Layer 6 of a small transformer language model trained on English Wikipedia (12 layers, counted from 0, width 128).
Take only the direct path to the model's output, skipping the later layers: a vector added to the residual stream pushes a token's score in proportion to its dot product with that token's output vector.

Output vectors of the tokens that the questions are about. A number n stands for (n - 500) times 0.0036.
"aster": 536 164 528 523 655 593 650 355 421 201 457 655 552 616 539 272 493 481 509 533 578 363 377 427 404 451 602 373 301 424 540 477 454 390 519 547 571 528 591 625 581 709 408 554 447 613 476 578 564 588 370 366 635 678 452 503 516 553 484 630 485 689 441 372 430 586 267 409 412 267 565 465 406 433 402 371 442 750 577 763 359 696 416 490 580 609 407 547 606 685 276 561 249 476 574 834 693 429 641 667 479 393 478 336 394 530 532 482 443 670 642 667 349 548 402 511 444 628 561 537 344 452 437 203 506 635 520 575
"te": 331 342 308 456 627 331 414 323 387 662 414 519 392 445 477 491 516 501 454 559 519 348 676 600 498 346 590 517 427 472 351 443 521 484 723 587 460 495 492 504 560 574 488 626 392 576 460 456 596 419 390 480 665 589 529 450 627 360 473 718 446 515 486 146 341 618 498 407 484 495 395 605 399 598 414 509 573 610 531 605 556 550 458 626 772 509 460 416 679 454 679 501 498 512 465 769 400 564 537 328 231 452 641 498 535 521 552 569 584 545 479 595 297 426 517 398 845 413 508 498 403 654 490 309 237 434 754 775
"ipp": 536 506 533 494 482 614 508 575 565 575 611 754 532 554 438 471 589 472 517 557 478 341 641 374 414 518 695 467 335 626 511 453 533 496 560 459 552 476 528 555 488 604 546 432 492 421 650 373 546 546 79 511 537 498 625 532 594 608 708 497 713 699 462 406 439 577 460 464 623 515 355 451 388 393 406 586 528 750 496 692 476 459 429 382 413 406 364 473 655 655 502 386 381 356 320 807 387 460 493 631 573 568 579 277 775 156 256 501 532 518 421 449 316 488 577 444 573 530 523 532 256 335 398 105 591 551 606 547
"″N": 599 385 460 547 491 502 373 427 482 264 436 676 617 494 384 169 378 481 572 464 332 433 415 528 498 442 662 427 494 521 540 704 624 500 577 483 290 609 341 506 470 668 522 336 307 594 527 408 535 456 26 286 679 640 523 503 695 400 576 972 614 519 531 296 338 556 376 367 506 522 565 420 374 384 237 548 479 433 657 678 434 448 621 364 744 512 392 468 557 728 551 500 454 305 423 678 538 651 571 556 509 557 454 315 699 357 515 494 296 717 497 526 468 327 705 444 685 628 698 777 424 471 573 389 579 614 694 432
"ible": 573 369 398 503 479 609 435 592 541 182 536 665 606 524 201 559 647 495 404 598 499 467 604 284 521 383 603 611 411 370 459 541 492 319 556 390 452 489 359 532 469 536 704 569 449 656 616 351 487 395 159 575 376 585 606 319 694 569 597 629 531 602 459 464 484 561 501 407 716 633 384 438 615 324 261 399 576 819 553 525 373 659 262 434 456 574 357 440 523 643 516 385 496 329 642 748 638 564 727 567 606 389 233 369 570 296 539 682 538 689 608 313 457 532 730 192 531 496 363 754 281 412 379 332 472 777 677 595
"ury": 373 545 491 425 460 631 576 550 390 485 425 538 589 679 380 498 540 512 389 514 626 393 660 292 440 393 682 531 508 538 567 646 510 611 718 413 357 745 410 499 398 623 546 457 371 317 545 266 612 561 374 226 533 700 354 378 457 460 452 660 502 555 495 543 539 651 268 428 422 223 611 568 508 466 345 630 275 519 640 729 347 513 320 505 374 728 616 586 373 594 514 451 454 427 444 868 865 564 690 493 584 366 245 346 550 374 647 474 546 760 364 523 497 429 419 553 557 377 447 514 468 537 439 269 355 594 658 646
"urch": 538 333 368 525 773 569 366 389 617 620 471 599 441 647 292 392 491 493 543 391 529 328 647 380 364 455 478 355 349 578 419 550 770 606 439 336 117 637 448 644 642 520 354 630 485 708 572 412 383 550 341 194 574 498 351 450 533 638 589 593 469 639 675 522 475 526 564 442 640 437 355 504 339 413 429 576 343 636 683 593 573 514 455 440 473 716 498 559 531 645 436 334 321 292 442 863 695 620 713 348 591 456 492 329 596 332 424 611 434 686 480 621 430 538 618 461 736 409 515 751 345 489 359 185 546 498 528 503
"mon": 444 598 333 355 400 486 396 668 537 594 491 657 697 581 414 593 366 510 288 418 546 254 368 294 465 506 593 518 347 507 424 360 724 519 607 421 575 188 501 535 362 607 583 481 520 478 610 452 516 286 159 463 530 550 473 247 632 635 596 767 536 571 475 455 237 565 413 574 535 629 272 394 606 494 563 418 529 655 462 717 442 823 384 534 506 602 422 540 778 545 601 448 382 488 232 808 641 534 526 552 355 564 472 422 493 366 476 578 274 544 642 626 534 301 535 504 715 541 498 626 390 586 507 214 658 508 689 470
");": 438 525 520 460 555 557 556 516 408 613 732 603 512 507 389 367 525 486 479 434 481 355 623 439 460 481 688 519 536 351 320 470 651 386 615 478 508 405 476 488 663 772 639 478 247 430 563 603 419 454 277 293 429 707 423 209 451 601 433 757 588 476 392 366 526 338 430 347 523 625 349 548 523 574 355 365 326 649 522 484 552 497 301 583 426 543 374 363 612 640 576 524 215 198 491 649 611 568 665 821 582 573 579 329 576 336 581 633 430 501 440 575 411 500 627 447 687 657 494 522 517 522 482 322 549 632 574 645
"eral": 515 511 520 508 525 529 483 600 466 446 444 610 710 571 292 346 492 510 525 367 548 239 773 382 522 342 356 308 444 373 609 370 610 576 338 464 292 666 346 596 541 407 470 361 520 423 502 494 601 530 167 286 517 688 346 387 449 315 447 706 460 528 489 539 455 583 552 310 442 538 484 417 488 592 120 499 340 738 556 655 352 608 562 301 519 701 275 689 769 647 553 496 463 374 538 816 704 526 655 582 548 592 370 345 926 498 634 589 388 592 594 539 433 555 557 641 540 332 661 350 306 545 623 385 568 366 542 785
"ces": 535 552 536 420 393 531 665 579 550 647 506 535 640 532 393 582 561 511 401 393 313 482 650 543 319 456 395 266 388 594 449 702 353 195 620 591 196 448 460 370 607 558 570 493 420 540 620 551 585 541 362 613 598 652 353 219 639 759 393 760 633 415 439 181 247 673 230 312 453 594 422 587 324 492 354 708 712 743 457 600 399 529 679 438 640 461 330 511 585 582 525 390 367 430 459 738 670 524 519 521 388 576 690 254 530 499 528 463 415 621 395 499 265 317 644 476 499 484 645 467 252 617 467 391 506 713 677 763
"ll": 447 595 316 475 498 463 592 425 173 492 605 661 541 418 444 567 382 480 428 543 444 359 448 434 536 590 644 441 471 477 358 566 625 573 687 503 239 365 507 296 464 704 735 517 429 551 464 341 440 510 302 671 721 557 492 384 626 798 634 656 438 523 383 492 326 623 505 481 373 536 435 649 432 511 533 634 438 398 522 818 357 511 503 475 580 480 263 473 742 698 557 409 475 425 365 787 686 560 613 417 389 639 368 515 473 348 324 427 461 479 627 304 357 489 592 557 699 360 645 685 414 431 585 302 399 573 500 523
"ecut": 501 543 453 490 537 513 435 610 489 505 434 561 626 646 579 341 468 479 463 331 480 524 387 405 319 498 518 538 594 365 362 588 626 443 489 554 350 365 384 671 697 577 486 588 407 543 573 574 498 526 239 536 300 533 652 491 436 523 486 782 536 509 492 385 333 397 375 568 702 358 578 604 416 591 385 501 478 490 491 701 498 623 326 415 763 656 445 577 570 702 450 366 390 243 536 904 519 438 440 636 298 474 392 362 879 410 591 623 487 613 460 485 172 344 603 355 740 553 533 631 421 526 443 209 445 595 491 565
"ersonal": 384 244 456 441 503 398 713 435 373 604 553 697 466 636 453 552 574 491 365 488 494 525 497 296 339 523 406 248 359 567 481 508 706 585 591 368 402 309 485 500 707 622 390 577 515 637 483 343 497 494 138 282 629 616 576 340 519 410 444 690 612 565 584 500 361 596 256 290 691 443 316 553 372 497 291 608 530 534 572 607 369 427 615 436 502 792 400 442 562 736 561 437 415 410 627 717 618 567 572 538 456 501 434 459 644 514 536 466 374 684 368 579 369 497 629 479 558 675 317 670 259 541 589 305 615 761 701 574
"ized": 618 501 486 438 617 577 394 502 608 484 399 482 419 583 475 580 496 485 327 458 585 419 482 549 487 431 667 381 597 626 479 386 508 454 560 594 174 370 572 621 648 566 598 573 373 532 669 420 536 680 109 460 443 612 583 452 569 734 356 620 660 614 308 210 389 532 447 307 539 461 542 342 593 420 512 456 548 706 726 680 493 659 328 568 558 558 560 422 493 482 681 336 490 258 359 578 553 522 475 446 572 500 661 335 616 262 479 510 529 535 555 604 446 298 537 345 379 710 303 614 492 620 437 205 445 524 685 592
" world": 658 488 534 534 545 564 484 603 473 384 608 561 591 712 416 341 583 496 365 507 430 274 497 430 470 459 593 466 534 387 398 520 553 423 551 447 369 367 394 487 457 564 499 497 354 494 506 462 450 504 426 463 648 670 460 188 566 650 524 781 497 661 489 355 430 518 409 406 466 566 399 542 440 343 457 483 543 604 630 640 295 719 547 548 568 754 516 584 711 655 477 516 356 218 446 499 641 506 565 569 499 496 425 396 650 259 327 593 602 625 418 544 414 484 527 555 600 521 363 705 398 465 390 431 278 565 460 777

Each question shows what one neuron of this layer's MLP adds at an activation of 1. A number n stands for (n - 500) times 0.0021.

n19: 451 580 415 409 358 534 409 511 525 427 446 463 543 480 521 405 566 393 435 398 551 601 513 469 480 568 327 563 570 654 608 604 439 569 507 413 372 458 410 562 534 484 461 446 575 555 613 538 476 553 591 528 489 457 582 464 393 588 476 544 456 370 509 489 452 539 519 502 549 526 473 461 554 544 498 507 529 379 606 473 462 490 534 365 424 447 523 496 652 504 357 442 480 425 563 565 392 308 460 555 560 392 361 459 608 573 543 403 494 479 566 533 375 443 482 527 482 622 558 628 634 484 498 474 517 472 557 523
Which of these tokens does it push up most? "ecut"

n443: 468 540 563 482 412 486 357 520 542 480 374 515 506 454 484 446 598 466 502 415 460 509 506 566 504 454 436 498 611 615 551 521 522 525 473 496 439 582 545 385 496 461 508 361 465 669 593 439 448 565 476 524 496 502 572 463 419 613 534 613 416 454 554 367 515 414 487 532 509 425 435 517 485 595 425 452 617 412 453 417 502 496 580 400 524 541 526 492 488 562 502 515 521 378 531 673 488 441 435 477 586 516 441 511 488 481 595 454 595 512 600 538 422 452 443 540 542 675 375 434 598 526 622 387 502 434 575 511
Which of these tokens does it push up most? "ecut"

n353: 376 508 301 464 450 436 552 425 580 494 559 476 603 337 417 556 607 482 588 462 402 494 577 528 537 473 479 455 550 307 449 422 547 541 497 477 417 563 451 438 756 721 457 465 438 657 401 574 374 462 512 567 552 573 474 448 433 500 433 549 462 641 424 574 413 583 479 613 471 523 436 550 518 592 529 417 457 475 536 465 319 408 699 506 437 468 581 384 388 590 580 466 613 632 361 415 636 418 422 479 340 553 623 444 608 592 184 488 411 558 523 362 518 626 649 603 572 385 588 434 415 461 655 646 522 427 380 697
Which of these tokens does it push up most? "ll"

n93: 444 398 382 500 465 572 490 416 292 335 340 431 396 442 510 573 640 442 470 438 554 549 505 538 596 471 369 396 483 543 637 472 461 469 584 667 447 447 512 529 484 515 523 459 656 480 592 490 485 564 514 493 692 448 487 505 446 404 480 576 687 412 647 466 543 560 345 441 648 505 462 539 544 543 391 600 519 535 453 410 478 481 609 451 515 533 636 515 579 568 513 616 400 481 374 466 565 454 640 671 505 565 396 562 450 531 471 568 485 413 439 445 369 517 492 645 401 521 528 388 405 596 457 717 507 507 601 442
Which three tokens does it push up most, strongest first? "ersonal", "ces", "eral"

n64: 331 617 358 467 473 598 432 506 395 644 491 365 365 642 368 660 451 688 533 646 500 798 418 487 430 388 285 395 447 396 312 471 459 648 453 345 525 491 695 589 519 674 424 528 564 442 392 197 598 517 703 571 570 459 654 547 441 456 557 507 450 666 503 738 457 441 442 326 415 572 656 418 584 416 480 636 400 575 394 453 506 465 466 422 424 392 580 485 455 548 466 531 543 317 599 508 541 552 491 658 545 566 560 592 518 419 519 484 657 383 534 465 579 389 485 550 543 469 591 478 469 500 436 460 441 548 467 309
Which of these tokens does it push down most? "″N"

n467: 474 493 465 473 418 547 531 409 493 622 500 681 664 698 454 479 472 545 530 413 566 727 437 516 424 517 463 587 480 399 488 387 522 584 372 563 629 495 655 495 580 628 445 464 486 583 592 463 631 448 276 583 454 412 531 485 644 627 468 524 381 316 552 361 524 502 511 544 378 287 455 364 412 522 491 458 438 475 485 482 579 507 544 671 505 523 549 605 480 402 495 415 472 576 471 472 558 425 385 448 458 527 534 441 450 507 633 508 368 275 571 505 442 495 500 459 573 509 489 645 513 487 524 505 636 560 466 460
Which of these tokens does it push up most? "mon"

n63: 453 573 424 461 595 542 535 563 492 597 509 455 283 403 443 465 431 274 404 486 545 381 483 607 474 650 464 474 654 506 484 537 470 497 541 503 544 516 416 391 509 405 426 459 519 548 489 588 594 364 600 549 541 361 474 549 425 485 680 612 530 622 500 470 670 573 257 698 405 652 537 444 398 540 440 383 487 528 550 662 530 599 635 456 322 640 481 471 500 526 580 474 600 269 592 671 497 679 662 368 556 636 500 473 570 532 421 479 343 495 543 669 453 280 605 480 598 588 497 457 353 620 390 528 453 466 475 396
Which of these tokens does it push up most? "urch"

n477: 526 586 447 470 508 605 382 633 445 418 482 550 494 383 606 570 574 514 500 569 482 612 494 470 500 436 533 553 503 406 618 587 508 609 377 618 494 460 314 383 680 503 585 549 610 376 405 378 550 582 615 713 378 480 423 489 480 271 417 491 538 535 471 547 420 552 485 363 576 369 561 442 526 476 451 526 675 569 481 302 623 586 655 549 506 574 475 580 693 305 321 518 434 539 648 524 379 530 473 416 472 475 523 553 366 570 430 628 511 689 506 345 354 434 554 633 426 311 562 494 463 619 436 509 497 464 467 403
Which of these tokens does it push down most? ");"

n228: 568 552 613 542 448 431 536 706 379 553 406 572 437 393 378 406 584 529 681 503 446 418 442 625 566 404 460 552 583 487 472 417 473 510 427 495 439 454 541 543 596 407 513 443 399 530 642 444 445 488 405 650 568 474 439 378 381 539 421 443 449 373 629 629 437 540 508 341 509 513 481 542 500 635 493 537 207 373 574 482 530 440 528 539 535 564 463 480 505 544 541 618 513 497 464 366 582 497 434 587 468 557 784 595 540 502 440 414 485 519 495 603 463 559 510 482 550 479 338 467 518 476 353 519 480 635 623 516
Which of these tokens does it push up most? ");"

n379: 557 530 537 419 681 566 825 454 480 361 579 574 573 490 423 342 509 370 540 628 383 543 270 513 657 462 536 549 482 704 397 365 441 497 376 512 439 474 491 419 516 378 706 597 462 399 509 574 653 509 510 402 530 472 522 524 578 427 377 520 441 481 365 522 520 592 519 286 537 573 597 662 604 386 632 560 376 509 694 447 324 480 353 358 555 491 491 450 683 608 553 340 550 586 294 549 462 457 339 471 617 346 390 558 594 573 551 640 485 426 522 413 417 454 531 717 468 463 493 565 475 335 494 357 628 530 620 407
Which of these tokens does it push up most? "ll"

n151: 447 376 417 427 511 411 603 591 434 482 617 386 578 598 391 532 438 662 403 606 488 519 491 391 513 582 556 498 466 527 492 459 515 455 592 425 477 426 500 419 687 358 533 516 448 345 465 526 506 712 434 502 566 649 491 509 344 382 491 453 509 473 516 454 426 619 558 464 560 555 488 578 539 563 512 649 383 528 423 579 412 412 504 511 491 516 543 650 448 375 433 530 419 445 441 511 517 554 584 494 496 613 477 481 511 534 514 532 384 443 589 536 580 546 540 523 440 561 527 458 387 558 544 421 498 509 530 523
Which three tokens does it push up most, strongest first? "ersonal", "eral", "ury"

n165: 620 464 461 505 439 425 491 523 437 477 468 429 278 494 388 517 412 613 441 607 529 467 537 664 460 489 446 518 618 511 688 291 538 489 471 576 518 694 581 516 387 414 636 607 468 514 553 440 530 367 673 563 530 364 443 448 569 485 522 473 418 561 746 506 522 493 359 511 484 576 342 474 404 546 604 521 284 386 621 483 695 556 503 532 618 334 376 580 467 427 611 539 397 606 606 381 573 467 486 613 633 278 395 503 685 656 482 447 401 565 654 529 468 458 494 384 455 443 512 551 471 587 400 644 448 422 472 497
Which of these tokens does it push down most? "ipp"

n297: 626 416 552 402 663 675 462 364 523 652 443 492 432 385 614 477 426 448 443 446 626 495 515 367 681 486 492 434 678 518 545 394 463 388 599 447 479 543 546 469 384 374 472 549 252 603 587 490 347 597 586 405 464 420 548 473 639 471 505 478 471 438 570 411 534 471 535 597 437 680 540 505 466 574 463 565 526 478 542 597 529 598 518 376 480 335 340 543 493 509 416 401 518 549 418 522 598 686 376 554 539 512 446 488 415 576 427 469 451 486 432 393 505 566 487 503 610 516 511 505 462 423 545 519 553 629 490 487
Which three tokens does it push up most, strongest first? "ll", "urch", "″N"

n495: 666 389 324 534 619 633 435 491 589 366 680 521 413 431 441 572 550 593 431 314 495 400 578 385 425 637 350 638 489 389 411 359 438 535 476 407 376 359 536 568 509 497 506 562 563 439 557 575 455 650 494 455 486 553 503 494 370 455 534 463 391 506 565 536 437 613 479 360 535 540 611 632 461 544 577 557 391 654 472 553 469 519 625 393 517 515 557 482 494 366 401 436 482 550 522 343 610 754 463 457 307 494 405 544 632 591 683 566 615 372 395 459 686 595 370 494 476 508 612 330 719 589 530 487 290 460 469 388
Which of these tokens does it push up most? "eral"

n390: 417 742 453 418 518 443 518 547 481 496 516 636 472 555 485 312 655 480 500 470 562 510 380 594 498 527 505 404 556 509 485 485 461 514 479 426 449 562 526 431 606 441 391 505 470 482 552 504 467 647 581 597 536 466 453 541 564 539 605 445 472 436 550 416 462 405 613 541 523 409 456 456 610 574 502 329 500 548 595 557 567 360 510 566 449 473 515 581 550 593 439 473 590 421 419 626 521 386 416 508 500 456 452 439 586 453 382 493 671 476 619 483 366 448 471 518 594 608 588 453 509 453 591 449 463 482 385 458
Which three tokens does it push up most, strongest first? "ecut", "ipp", "ll"

n505: 345 356 573 452 532 502 517 472 513 291 517 485 573 510 555 400 538 482 584 411 561 637 300 482 519 507 562 509 475 676 474 535 518 596 524 408 473 592 477 396 367 421 571 596 422 391 564 527 512 476 556 598 625 452 440 598 394 386 571 455 516 379 589 429 565 469 512 521 474 474 504 620 393 567 606 542 542 440 534 505 470 572 474 309 474 355 449 521 569 367 403 519 409 449 430 547 399 606 390 528 493 588 456 458 500 475 471 566 608 462 624 498 446 608 380 594 551 491 604 500 495 500 554 684 523 563 493 527
Which of these tokens does it push down most? "ized"

n21: 489 560 644 520 529 524 588 537 553 459 359 522 502 669 375 425 525 319 574 414 498 427 511 542 509 532 471 460 526 370 441 485 553 468 491 541 429 483 474 453 407 609 498 512 461 489 483 603 507 602 619 643 576 572 479 491 428 509 482 459 561 372 586 685 634 456 351 346 616 604 417 404 635 487 544 585 417 496 566 519 456 422 502 477 434 431 487 403 527 469 534 558 364 524 435 606 528 527 425 538 415 592 598 506 502 608 425 561 434 483 534 476 446 406 595 500 528 583 367 479 583 375 455 475 625 529 542 343
Which of these tokens does it push down most? "te"

n470: 472 461 512 523 530 601 345 507 458 472 395 644 563 607 482 483 498 464 451 368 555 591 549 624 547 538 498 507 500 535 605 386 491 619 332 540 446 601 498 372 510 474 523 505 547 352 414 357 535 432 377 464 554 457 419 412 481 553 569 555 446 384 541 373 610 481 510 480 625 437 509 456 413 607 481 580 542 528 441 495 445 480 603 353 505 638 443 502 518 498 450 616 443 414 570 688 592 535 432 343 523 433 553 465 407 426 464 473 466 432 552 533 349 592 575 575 618 395 508 467 593 525 623 701 459 479 521 493
Which of these tokens does it push up most? "eral"

n180: 558 343 363 614 420 427 555 530 564 584 391 472 534 578 488 574 461 789 506 524 394 384 506 590 404 650 655 617 337 587 629 514 535 503 447 551 481 520 626 429 383 411 545 549 415 359 396 445 562 497 580 468 558 491 633 598 506 457 471 529 696 583 261 741 434 627 554 375 422 449 464 391 620 334 423 568 387 533 619 604 392 429 431 503 646 615 509 403 644 447 458 508 445 416 506 30 520 285 660 570 394 529 426 494 518 437 522 391 596 549 319 528 450 528 578 525 441 448 536 542 399 633 412 594 572 583 585 534
Which of these tokens does it push up most? " world"

n358: 441 551 578 564 530 562 322 433 548 546 478 611 378 263 590 410 479 643 578 386 598 426 419 500 334 497 545 494 597 424 415 689 491 280 469 587 415 595 416 577 547 402 485 540 509 554 412 608 402 582 523 567 616 340 451 570 599 472 565 429 642 553 552 453 557 345 398 363 433 536 483 537 503 543 569 466 452 503 400 534 368 600 453 726 788 424 627 576 503 333 500 517 524 487 512 429 431 568 292 514 668 628 364 752 371 417 612 453 456 535 509 660 666 359 428 522 508 669 450 530 405 417 451 529 497 372 377 639
Which of these tokens does it push up most? "ized"